Layer 9 of a small transformer language model trained on English Wikipedia (13 layers, counted from 0, width 64).
Take only the direct path to the model's output, skipping the later layers: a vector added to the residual stream pushes a token's score in proportion to its dot product with that token's output vector.

Output vectors of the tokens that the questions are about. A number n stands for n times 0.0043.
").\n": -81 -167 -92 -114 -132 238 -58 -137 -18 129 -119 48 13 20 -137 -68 8 -11 197 11 72 -42 88 -1 89 -147 49 223 172 -13 187 -30 -28 -41 -136 -226 -281 38 40 41 252 -72 154 20 -83 -289 -165 81 -214 67 207 142 -4 -271 110 -223 92 158 -116 6 40 -156 195 22
"]\n": -146 -25 -196 13 -156 48 -318 42 126 65 -49 272 50 -76 -116 -139 -250 -2 43 -59 79 80 -118 -17 164 -256 190 218 131 -188 27 184 141 -5 -145 223 -162 64 148 274 408 5 69 66 42 -254 91 42 -162 -144 26 119 115 -41 61 -307 41 -59 -68 118 178 -154 -7 68
"′W": 60 -41 -206 223 -82 -137 34 62 164 14 -43 302 7 -115 -40 226 13 -99 17 -27 71 -97 -54 -60 -171 -211 272 133 121 -127 -81 158 161 36 -106 -299 -141 -7 91 199 30 44 122 -97 123 99 47 204 -243 65 95 117 -67 -27 263 98 -52 46 -97 -180 -51 80 -159 153
" replacing": 69 12 -104 48 -14 137 86 37 6 -125 -18 153 -185 -59 -7 113 114 -22 3 9 105 69 174 -2 -93 -133 73 3 96 69 200 -7 17 17 -103 -85 -74 86 12 53 73 37 122 -56 -49 93 -67 190 -155 -330 -116 -66 -17 -47 175 -160 -97 215 -116 -81 117 -120 116 107
"ą": 54 41 -208 4 -30 46 -22 -193 211 -8 -47 47 -47 -284 -164 127 -79 -27 -71 -24 123 186 -246 -9 -54 111 235 165 232 -144 211 79 34 -125 -25 -177 -50 103 177 83 222 203 -7 -29 22 -19 51 -50 -30 -29 19 -210 -18 -228 21 -234 -242 75 -204 -28 130 -8 3 -34
");\n": 0 -119 -233 -22 -109 262 -313 -180 -74 -37 -163 30 -79 -109 -164 -70 -63 -31 199 -124 -8 14 -17 -32 10 -104 -23 238 120 15 -50 -154 15 -176 -267 -172 -63 38 215 164 269 -61 90 237 47 -116 -122 -57 -405 -8 9 138 101 -240 -38 -192 34 -90 -200 167 240 64 7 162
"\")": 39 -89 -128 -26 -259 187 0 -194 -91 -82 311 -29 34 132 -89 -82 -232 -34 81 33 226 172 -260 -18 94 -330 21 282 246 -275 97 -196 225 -362 -216 -16 -276 -4 123 165 318 -77 237 26 -182 -388 0 -134 -70 83 130 -322 19 -231 -33 -196 -13 -65 -228 84 -52 123 64 -80
"|---|\n": 332 20 -175 102 -270 -129 -121 -129 229 -22 -115 74 -325 -290 -65 270 -16 46 216 -163 271 94 139 -54 -77 -224 48 -23 325 -343 -51 -172 -139 -118 -17 -131 -62 9 198 -16 -77 94 64 -9 211 -119 90 205 -191 -126 253 -140 70 -192 -22 50 -292 -5 -25 -143 -52 155 182 -57
" (°": 263 91 -295 -53 -379 72 80 -311 293 -101 -253 219 63 24 -227 458 -231 6 -291 -480 179 -6 -161 -49 109 -267 197 298 80 81 97 -277 109 -412 -45 -225 -85 -41 -11 184 -261 -27 21 -75 279 -90 75 39 -289 130 -24 -279 255 -236 217 39 -195 6 -146 68 -15 12 -15 -53
")\"": 50 -13 -136 32 -296 132 -10 -265 -56 -186 166 -31 11 181 -86 -79 -213 7 100 -109 211 225 -94 -36 20 -223 -29 355 284 -316 116 20 101 -248 -170 -24 -315 68 179 -33 203 -16 172 78 -89 -368 19 -95 -189 136 61 -104 -13 -198 -70 -50 -24 72 -191 15 -126 39 107 -26
").": -58 -189 -104 -188 -125 290 50 -135 -58 28 -60 -30 11 115 78 -33 110 -38 131 130 4 39 -43 13 106 19 23 237 144 -209 129 -49 43 -9 -125 -174 -250 51 -66 79 250 -206 242 -60 -167 -320 -285 73 -132 157 95 48 -16 -322 34 -180 66 349 -172 48 -84 -215 218 -5
")": -139 -113 -59 -234 -80 12 38 -92 -183 -16 -174 -122 117 202 92 -106 101 21 181 72 -24 73 -62 0 224 73 -63 104 71 -73 -76 -119 99 68 4 -62 -182 187 83 -102 121 -235 201 -35 -134 -110 -177 -188 -56 194 -19 96 114 -146 -166 -107 78 243 -82 71 -164 -154 69 -122
"Tournament": -46 154 -154 99 16 -88 -80 -50 387 -30 -53 137 -69 -301 -175 341 -208 -135 -185 -107 237 -56 -64 -40 -316 -126 20 112 211 48 12 -123 -45 -84 -15 97 5 -123 117 -49 -160 33 151 257 235 -147 -28 179 -160 -219 219 -83 -39 -79 167 67 -155 -55 -42 -159 12 207 -39 168
" influenced": 162 108 -163 97 -151 132 -30 69 -24 -222 46 238 -98 -42 -212 298 -115 -63 29 37 86 303 18 -10 -125 -80 -35 -205 58 -77 206 -126 56 -98 57 -54 -263 -107 -100 143 -30 -86 136 -19 158 15 138 146 38 57 61 139 137 -63 60 -204 -32 18 -55 -246 118 43 117 21
" gastropod": 124 -101 -311 91 -241 47 -92 19 116 20 187 203 12 -177 -33 41 78 -193 -23 -221 140 273 93 -25 139 20 114 9 318 -43 102 -42 205 35 -196 -117 -283 -154 40 247 138 -82 -97 72 142 -183 -88 217 -162 -254 68 -276 192 -220 324 -16 -103 -168 -9 -153 -138 -45 114 -37
"”": -36 -168 -124 -184 -349 36 -43 -247 26 50 275 -53 -19 262 -87 162 -140 29 305 -47 181 56 -37 1 36 -343 -123 52 280 -263 77 -164 -37 -179 -239 -97 -212 242 48 112 287 147 59 -55 -131 -171 51 143 -374 -112 105 -92 13 -320 96 -103 -77 23 -125 -124 132 84 136 -105

Output weights of attention head 0. The head adds the sum of these rows, row i times number i of z. A number n stands for n times 0.0075.
o0: -40 41 -5 70 -274 -153 38 -86 -99 174 247 -152 271 226 -31 -83 -123 125 144 -41 23 -159 -134 -148 3 -70 -35 19 -143 -98 19 -159 223 -249 -21 12 -177 44 104 60 80 -15 77 -78 -175 81 56 -227 149 -18 69 -52 -25 -11 -76 60 -129 -80 -91 36 -126 183 -105 -75
o1: -86 -32 -64 128 -26 43 -230 107 -79 176 64 -66 -84 75 -112 -234 126 23 116 40 -27 -23 22 234 104 39 -133 -131 147 37 -5 136 -93 -54 -139 84 16 64 87 6 262 28 -47 54 -109 -229 -4 -262 54 -123 -147 -78 -145 -27 79 -212 163 74 113 106 293 102 67 -186
o2: -60 -125 -89 -203 -43 146 -54 29 -92 -149 10 -122 32 168 222 -263 -46 -6 303 4 115 65 80 -307 214 -231 -88 63 231 10 -49 -256 52 72 57 12 -1 18 241 -279 71 -44 -38 103 13 -69 -165 -18 -135 101 92 5 38 -279 -85 -168 41 16 -205 -163 -311 -121 109 39
o3: -141 -277 -69 60 38 101 233 218 80 29 69 -183 22 11 -12 -51 57 -26 148 122 -42 -44 -62 108 3 -214 90 -6 87 55 -21 -31 74 -2 -153 86 35 96 -358 -56 383 -36 74 -46 -162 -104 162 -62 77 -116 -68 -107 -72 -105 -135 -271 -9 -42 245 45 240 151 50 -201
o4: -79 -34 109 80 14 112 -109 -79 12 99 -52 -73 182 -128 -195 -41 -47 -152 83 -210 16 -51 63 17 50 -54 63 244 35 -48 -67 -108 -83 -81 -153 76 -135 -111 229 59 176 -66 54 40 24 149 -341 -120 -2 118 129 168 179 -72 8 -42 117 119 1 156 131 -39 187 163
o5: 25 -110 -37 6 -126 -74 -86 54 -169 23 -12 16 -97 38 -88 122 -112 356 129 -59 150 111 -139 -117 -34 -139 73 -27 -6 -147 -37 -86 -46 1 53 35 -27 180 144 -130 42 -24 112 -14 -5 -96 -87 -138 -34 191 25 -41 -10 -132 -179 41 1 152 -76 -172 87 32 42 -11
o6: -30 187 30 -35 318 229 64 42 185 149 10 -16 129 36 33 -60 73 159 -115 -121 -50 -109 76 -55 39 -165 -90 4 -257 9 157 -7 -180 173 -37 108 62 -103 -269 -11 -64 5 -215 16 190 267 69 246 24 -8 -96 60 -15 -118 17 203 31 -50 290 -35 87 -142 78 169
o7: 81 91 191 125 76 -199 -122 -163 -15 13 -100 85 77 -65 -53 49 -168 128 -325 -9 50 -15 -72 -293 -20 145 -54 189 -200 -38 55 -179 -50 -64 69 65 22 -199 169 -54 -155 -81 -259 69 -10 165 175 -87 275 -78 -62 -70 232 200 -163 223 -109 -115 27 95 -192 54 -211 70
o8: -41 -160 109 -83 27 -86 -49 182 37 123 101 -73 99 47 58 -123 -147 -4 106 56 -43 -12 88 153 115 19 -7 50 84 30 -53 -139 -47 -7 -87 -100 23 -125 -79 25 -262 -52 -156 111 131 -48 45 8 -54 138 15 -41 157 -7 28 124 81 -107 -7 15 -95 121 126 108
o9: 67 82 -40 140 118 -58 209 122 276 45 -168 14 -220 -110 -33 -20 102 -62 97 -138 -9 -33 107 196 -197 -142 26 191 -90 53 -37 -36 125 104 107 100 71 -141 -175 -55 -84 -78 63 27 44 112 153 225 44 74 11 9 146 38 127 225 -127 -53 -71 -26 58 -31 -94 161
o10: 143 -119 181 -125 -72 -86 179 -21 139 69 26 99 -31 -125 -76 216 -186 -8 -156 103 36 98 2 -121 55 81 19 69 103 8 -7 -57 -18 -119 -113 -33 80 -113 167 137 -322 57 -140 -83 -70 2 85 230 39 15 -5 -166 -68 25 69 70 -91 15 -13 -30 17 89 -181 -32
o11: -55 -87 -33 -77 -233 66 9 -29 -6 71 -77 -151 -125 97 40 101 295 -46 -32 25 -23 19 -42 -173 -124 -59 103 22 -146 -94 -15 137 140 -74 -26 -11 58 145 55 109 6 -1 259 64 -248 -85 -22 -53 74 106 5 15 -119 106 -76 60 85 -84 52 61 42 -39 10 -71
o12: -65 42 -13 -202 -216 -278 -33 -26 -66 -34 103 -54 166 74 9 48 4 49 60 44 -97 20 -51 20 -62 76 -82 59 23 -117 1 23 -34 -160 -38 -25 -141 -46 42 1 -68 88 121 -3 -1 -233 -61 -38 -115 -22 205 -114 86 -110 -53 -231 -103 147 -43 291 -122 -119 -54 -242
o13: 116 -58 -251 191 31 -54 -80 -171 -64 -20 51 -32 -90 169 -37 -15 -96 -200 54 -48 51 79 -44 10 -18 -259 -78 86 77 78 46 2 -21 30 97 -15 -100 110 53 -262 -11 -93 19 166 72 167 120 -179 -6 73 -5 62 181 46 -20 36 30 -11 128 -114 52 181 260 92
o14: 57 225 42 227 11 -203 -20 -114 6 -36 172 41 -249 163 -52 210 -46 109 -87 -138 -66 -28 89 -60 -290 328 -83 -128 14 18 21 -33 52 -92 79 82 -26 58 24 -126 -156 79 66 155 95 155 252 -95 -77 -8 150 -156 120 58 165 35 -156 -39 -146 -40 -50 57 10 -81
o15: -24 104 105 83 91 25 64 164 -123 -50 276 30 -114 -109 5 -2 18 156 -23 167 14 -142 -4 75 -53 -200 87 82 -43 15 -37 -90 33 -46 -57 187 172 -225 -198 -55 55 -97 68 -100 -64 -173 19 27 195 43 -119 65 -24 327 -55 -75 8 -127 -76 91 91 105 -90 -7
o16: 9 49 42 -173 -74 -145 27 130 102 -193 209 -46 -126 148 14 67 -164 297 290 -117 151 6 72 -12 34 -332 -9 -140 13 70 -7 -77 -34 -195 -21 -30 61 58 -101 -167 -27 13 79 -17 56 -54 148 101 -75 154 -83 -293 45 336 76 109 28 -110 -68 138 49 159 -135 -196
o17: 47 -39 -141 91 65 219 -46 86 28 -68 67 -14 145 -3 76 94 -36 -240 -29 -57 70 -118 58 -59 2 -117 9 -4 -150 157 -111 -55 2 187 24 164 105 29 -24 2 -39 50 -77 -48 189 150 -46 108 27 -52 -124 91 -155 68 -29 15 117 -97 -116 -46 41 -82 -49 280
o18: 58 -24 26 109 -38 -167 21 52 -11 95 91 61 -27 -21 3 76 -104 34 -234 -126 -114 -5 -44 115 39 -114 35 -125 55 140 -63 25 48 12 -225 -35 70 21 91 183 -160 7 -121 -164 80 140 -19 120 130 -277 50 -127 -42 114 171 47 -17 17 119 -45 -12 -204 -72 -122
o19: 169 94 -215 65 -208 153 -106 -105 25 50 -214 -24 -178 10 24 -96 -17 -26 86 -118 217 127 116 -141 -51 127 136 275 54 -222 -14 48 25 273 -21 -243 28 69 146 -45 45 -315 328 65 -48 -121 4 80 -140 -87 48 -53 186 -54 165 -50 170 -126 -109 165 7 -295 -71 91
o20: -147 5 -91 -95 154 -34 97 -144 59 3 -39 -70 -109 49 54 -3 179 -354 -139 96 -245 -45 -51 -248 220 91 294 -46 174 31 37 -5 14 -28 -75 -151 -48 141 -111 41 138 14 174 -111 -161 -124 -202 -61 116 3 28 238 -138 66 -31 -102 -46 118 53 -172 -229 -61 -22 -103
o21: -1 -74 -261 -86 51 -107 -35 -89 -177 -49 147 -39 216 94 67 -278 -11 205 102 48 97 -211 -203 32 176 -190 28 151 -15 49 82 -11 -176 17 -106 -33 -46 114 -158 153 -90 102 -55 -84 4 14 26 76 -81 127 7 -153 -45 -11 -10 177 -10 -151 -43 33 -213 19 15 53
o22: 104 40 4 211 -17 109 110 -66 -37 -132 -90 -47 -41 -14 2 68 98 270 -55 1 60 -119 -8 -12 -217 54 -38 -189 16 -41 123 -15 -163 -61 108 92 70 -24 114 -138 -41 -2 -117 42 -20 -51 -52 -27 123 138 19 -82 41 21 -19 -23 40 20 -12 -240 112 -28 91 130
o23: -151 124 136 -4 -102 -65 -58 34 0 9 111 8 -162 27 17 12 46 -15 -81 162 -73 2 96 97 -90 29 -65 -248 30 37 -102 27 -39 -69 131 -105 -97 -113 155 89 -81 101 54 37 -138 -4 183 157 44 -49 90 -152 -46 20 31 77 10 -263 -14 47 34 148 -184 -149
o24: -46 34 68 45 -126 -75 -9 -225 105 -92 58 136 -18 82 -24 148 -42 68 145 -69 -133 151 -22 -15 -137 75 -65 102 -32 -196 66 -6 -101 -68 52 -73 -101 -49 10 -47 -94 2 -31 76 -27 -87 -105 -47 -101 74 66 -78 135 -1 4 78 -59 69 -36 3 -12 -29 143 -83
o25: 66 39 -66 -61 -27 276 -203 -106 -184 105 -9 -104 -4 -3 53 225 -70 27 148 69 97 62 1 -49 46 2 -60 -63 72 -142 76 -207 -115 -13 123 114 -80 -64 30 -55 -87 1 -140 -29 -48 -58 -7 126 -110 5 -251 -69 8 -148 34 -9 93 5 -146 71 -115 245 -64 165
o26: 153 59 -218 54 77 77 122 146 14 -78 -117 175 -15 -187 71 79 69 -235 -310 -118 74 69 -141 107 -69 129 55 47 -96 13 -5 -62 50 90 43 -111 -1 -31 92 144 -71 5 -45 22 57 60 -71 79 -20 7 44 171 11 -48 18 114 -19 -114 20 228 137 -11 124 168
o27: -93 39 -114 121 44 -111 66 48 -21 -53 -365 15 -121 -37 -30 158 -69 -476 49 75 -8 56 -8 98 -2 111 30 -156 96 147 -156 48 -101 86 95 125 113 212 87 103 -128 27 42 19 120 229 15 45 11 -187 107 274 -108 64 -120 18 116 90 42 24 -98 -123 -154 -10
o28: -3 -5 66 -191 0 -117 34 -151 -11 82 -138 -87 -25 140 32 128 -155 423 9 -72 -22 -100 62 -26 36 44 42 156 145 -15 -16 -145 -121 -123 -179 -6 153 278 110 -40 15 -15 113 125 -29 -68 -106 -210 76 -88 113 133 -64 -82 -81 -31 -187 -36 50 23 -41 136 49 -18
o29: 196 -113 85 -23 83 -46 67 207 129 156 -116 171 51 80 -68 38 -215 -62 -153 -150 -80 -77 -29 29 91 -236 -38 -104 23 -73 -28 214 137 -157 -88 126 33 -49 206 123 -34 55 -107 -64 204 41 114 36 135 -107 143 255 -55 190 46 52 -40 -84 79 22 257 42 141 156
o30: 2 -72 -280 -118 -8 -83 55 196 -170 -142 30 14 274 25 60 -202 57 -74 65 -31 109 -14 0 61 168 -446 -116 327 -74 50 -83 -173 53 63 60 -84 -63 120 106 -4 98 -3 41 -50 30 4 -209 56 27 -72 70 -33 -127 -65 -206 -167 -114 5 97 79 -255 -301 28 236
o31: 4 95 172 -291 94 -268 -1 -10 19 -232 -3 -91 -83 112 215 100 -44 376 81 -38 23 -115 76 -109 71 61 -46 -187 143 32 -113 -19 -144 35 123 -49 236 99 -42 -296 -79 132 -174 81 37 205 116 197 -8 112 -47 -18 50 14 188 81 -25 -22 29 -349 -77 54 -92 -13

Each question shows a token from some text and the vector z that the head gathered there. A number n stands for n times 0.008.

" in": -61 -108 -78 -62 -60 -61 -147 -115 -68 63 -47 -92 -38 53 -136 -45 117 -56 57 -17 -33 -173 -48 -73 18 -94 -95 44 63 -134 -40 -43
Pushed up most: " replacing"

" Mart": -102 -86 -102 -135 49 -77 -209 -104 -51 109 -92 -141 -6 67 -235 -64 96 29 115 6 -53 -176 -118 -85 24 -97 -78 -48 68 -95 -90 -195
Pushed down most: "”"

" resources": -62 -131 -44 -128 64 26 -222 -103 -22 -10 -4 -114 -12 122 -142 -114 81 -34 132 39 -62 -142 -76 -112 57 -95 -112 69 112 -120 -53 -103
Pushed up most: " (°"

")": -92 -141 -95 -135 -24 -62 -243 -199 -62 105 -147 -110 -15 169 -173 -129 199 -141 87 64 -69 -173 -114 -92 10 -89 -126 21 150 -134 -97 -72
Pushed up most: "|---|\n"

"ud": 41 -30 -47 -40 -20 10 -226 -124 -102 -33 -69 -98 -8 50 -175 -42 190 -102 10 -54 -56 -93 -47 -45 29 -24 -179 -106 137 -185 -58 -90
Pushed up most: "\")"

" ": -29 -82 -60 -164 11 -54 -264 -84 -120 51 -42 -90 38 52 -75 -149 77 -63 75 83 9 -194 -80 4 17 -82 -108 96 98 -139 -139 -99
Which two tokens does it push up most, strongest first? "|---|\n", "ą"

" a": -25 -155 -46 -138 20 -27 -223 -74 -51 -14 -96 -90 -25 76 -132 -101 120 -76 70 8 -56 -169 -46 -135 46 -57 -129 22 131 -157 -80 -87
Pushed up most: ")\""

"30": -4 -40 -113 -66 -12 -132 -164 -162 33 55 -4 -178 37 5 -315 -39 74 13 38 -57 1 -157 -99 7 4 -78 -34 -16 -28 -21 24 -168
Pushed down most: "|---|\n"

" of": -51 -81 -53 -43 -13 -34 -168 -142 -52 -7 -61 -96 -79 55 -170 -72 128 -63 27 5 -14 -125 -64 -109 27 -80 -128 2 59 -140 -54 -28
Pushed down most: "Tournament"

"S": -24 -144 -59 -151 14 -36 -222 -72 -82 -34 -95 -83 -1 80 -119 -109 123 -97 59 -5 -59 -145 -42 -113 38 -56 -129 16 124 -184 -80 -90
Which three tokens does it push up most, strongest first? ")\"", ")", ")."

" W": -25 -157 -70 -88 -50 -39 -185 -104 -79 8 -58 -120 -27 54 -118 -148 178 -134 36 34 -32 -231 -56 -102 -7 -52 -118 42 116 -171 -130 -53
Pushed down most: "]\n"

"|": -72 -151 -39 -100 -42 -3 -235 -67 -75 25 -4 -89 -21 -17 -12 -64 132 -138 46 -17 -52 -126 22 -71 102 -27 -194 -6 105 -169 -93 27
Pushed down most: "]\n"

" Simon": -73 -96 -92 -32 -14 -89 -143 -132 -96 27 -34 -134 -110 61 -124 -70 144 -93 59 -25 -67 -217 -60 -115 0 -70 -85 83 58 -94 -74 -56
Pushed up most: " replacing"

" Ol": -42 -115 -92 -75 -60 2 -200 -75 -95 -6 -8 -113 -54 27 -111 -123 150 -135 28 -38 -26 -181 -47 -100 -10 -77 -116 -8 139 -166 -100 -124
Pushed up most: "ą"

"22": -2 -133 -5 -80 -12 3 -194 -110 -91 -34 -57 -82 -35 -7 -19 -56 170 -130 -32 45 -66 -77 13 -88 37 -1 -117 10 103 -155 -52 32
Pushed down most: "]\n"

"%.": -65 -122 -68 -145 76 17 -216 -109 -29 -9 -16 -103 -20 113 -124 -116 72 -50 126 26 -60 -134 -61 -124 45 -81 -100 68 120 -125 -57 -125
Pushed up most: " (°"

" France": -86 -97 -72 -26 -15 -88 -146 -137 -92 31 -30 -117 -95 70 -140 -81 154 -76 59 -3 -53 -236 -60 -116 -18 -70 -93 82 63 -101 -89 -60
Pushed up most: " replacing"

" stars": -86 -123 -103 -64 -60 -82 -137 -102 -97 53 -33 -100 -62 49 -82 -38 111 -69 63 -36 -53 -191 -31 -66 25 -89 -88 75 43 -134 -67 -32
Pushed down most: "\")"

" (": 9 -126 17 -100 -43 36 -270 -144 -76 -64 12 -76 68 41 -125 -153 159 -141 25 37 33 -145 -45 -28 18 -52 -156 27 83 -172 -104 -64
Pushed down most: "Tournament"

" number": -38 -116 -25 -69 8 -45 -189 -108 -61 -39 -91 -105 -76 64 -132 -86 116 -118 32 5 -58 -135 -54 -123 41 -49 -114 59 97 -129 -24 -61
Pushed down most: "Tournament"

".\n\n": -12 -163 -73 -188 52 -15 -255 -71 -56 -15 -81 -78 -15 72 -113 -107 127 -54 95 5 -70 -183 -36 -159 59 -50 -125 49 143 -149 -93 -94
Pushed up most: " (°"

"z": -46 -102 -35 -115 -48 10 -182 -82 -109 -10 29 -93 3 -3 -40 -117 122 -128 43 17 -17 -143 -33 -37 33 -70 -151 -9 110 -160 -129 -17
Pushed down most: "]\n"

"7": 15 -117 -12 -87 0 -1 -196 -125 -106 -31 -50 -92 -27 -4 -12 -104 160 -158 -57 66 -75 -67 31 -104 24 -8 -116 6 123 -148 -39 19
Which two tokens does it push up most, strongest first? ")\"", "”"

".": 30 -127 -112 -111 -63 -114 -145 -264 -41 49 -75 -85 96 66 -286 -178 89 -71 62 -54 3 -223 -84 -112 -68 -208 -39 39 98 -88 37 -155
Which two tokens does it push up most, strongest first? ").", ").\n"

"ol": -16 -143 -87 -164 -9 -42 -202 -52 -118 -46 -71 -81 39 80 -105 -125 113 -105 47 -28 -49 -129 -48 -78 4 -72 -121 -18 137 -223 -84 -109
Which two tokens does it push up most, strongest first? ")\"", ")"

" |": 44 -77 -129 -152 -15 -94 -185 -123 -12 65 -11 -171 100 9 -231 -135 112 -26 92 22 24 -193 -128 24 30 -123 -61 31 46 -56 -41 -123
Pushed up most: " gastropod"

" Hin": -54 -95 -98 -93 -27 -15 -140 -102 -101 10 -40 -116 -53 19 -134 -115 133 -83 43 -5 -32 -187 -74 -100 24 -66 -130 6 96 -158 -140 -83
Pushed up most: "ą"

" state": 3 -112 -80 -100 24 -49 -190 -88 -62 21 -43 -111 -30 68 -111 -81 134 -91 50 10 -78 -156 -66 -128 58 -54 -156 35 89 -138 -89 -81
Pushed up most: ")\""

"a": -54 -151 -74 -93 -39 -6 -207 -100 -59 6 -55 -124 -20 66 -119 -128 150 -115 17 24 -43 -192 -46 -93 23 -44 -116 34 104 -157 -91 -48
Pushed up most: "|---|\n"

" |\n\n": -43 -170 -41 -148 80 -9 -260 -85 -40 21 -138 -97 -17 76 -112 -82 140 -55 108 56 -79 -180 -27 -180 85 -92 -120 61 139 -157 -94 -88
Pushed up most: ")\""

"32": 19 -102 -117 -183 8 -89 -134 -97 -7 100 -25 -163 121 19 -121 -118 126 -46 -25 41 -64 -159 -116 35 39 -82 -54 -15 10 -64 -61 -71
Pushed up most: " (°"

"omon": -40 -158 -92 -145 -9 -38 -195 -62 -94 -33 -43 -110 -2 65 -145 -117 121 -83 62 -29 -50 -164 -46 -101 5 -59 -113 6 140 -186 -79 -106
Pushed up most: " (°"

" independence": -25 -160 -61 -165 35 -13 -245 -80 -60 -20 -93 -78 -24 79 -124 -107 129 -67 82 8 -64 -175 -40 -145 48 -51 -131 41 140 -157 -91 -89
Pushed up most: ")\""

" was": -99 -130 -102 -59 -48 -93 -146 -98 -112 45 -33 -89 -102 47 -49 -36 122 -72 74 -30 -63 -182 -28 -74 28 -81 -78 97 32 -118 -73 -31
Pushed down most: "\")"

" |\n": -92 -127 -104 -136 0 -78 -203 -189 -12 157 -127 -131 28 138 -246 -111 141 -12 139 13 -57 -177 -134 -108 -23 -129 -99 12 105 -114 -124 -121
Pushed down most: "\")"

" Kar": -36 -116 -70 -155 -71 -14 -147 -77 -90 -12 36 -140 18 -23 -35 -70 171 -143 19 -19 -57 -107 -34 15 77 -38 -157 -7 93 -136 -62 9
Pushed down most: "]\n"

" Pok": -81 -134 -47 -93 -50 1 -239 -74 -64 23 -1 -79 -21 -25 -17 -63 156 -132 28 -23 -51 -125 5 -81 87 -35 -167 -18 88 -172 -90 9
Pushed up most: "|---|\n"

" four": 14 -89 -79 22 -56 -28 -115 -130 -44 14 -95 -114 -80 99 -139 -88 126 -94 -1 -29 -17 -109 -55 -111 33 -37 -140 -25 69 -142 -10 -28
Pushed up most: "”"

"29": 45 -94 -129 -174 -12 -82 -183 -107 -26 73 -15 -159 120 16 -181 -142 107 -40 77 46 2 -168 -121 21 23 -121 -64 30 78 -74 -70 -109
Pushed up most: " (°"

"48": 47 -46 -137 -94 -15 -128 -201 -154 11 55 -9 -177 87 14 -308 -106 79 1 110 4 50 -216 -136 16 10 -131 -34 42 2 -40 -20 -161
Pushed down most: "|---|\n"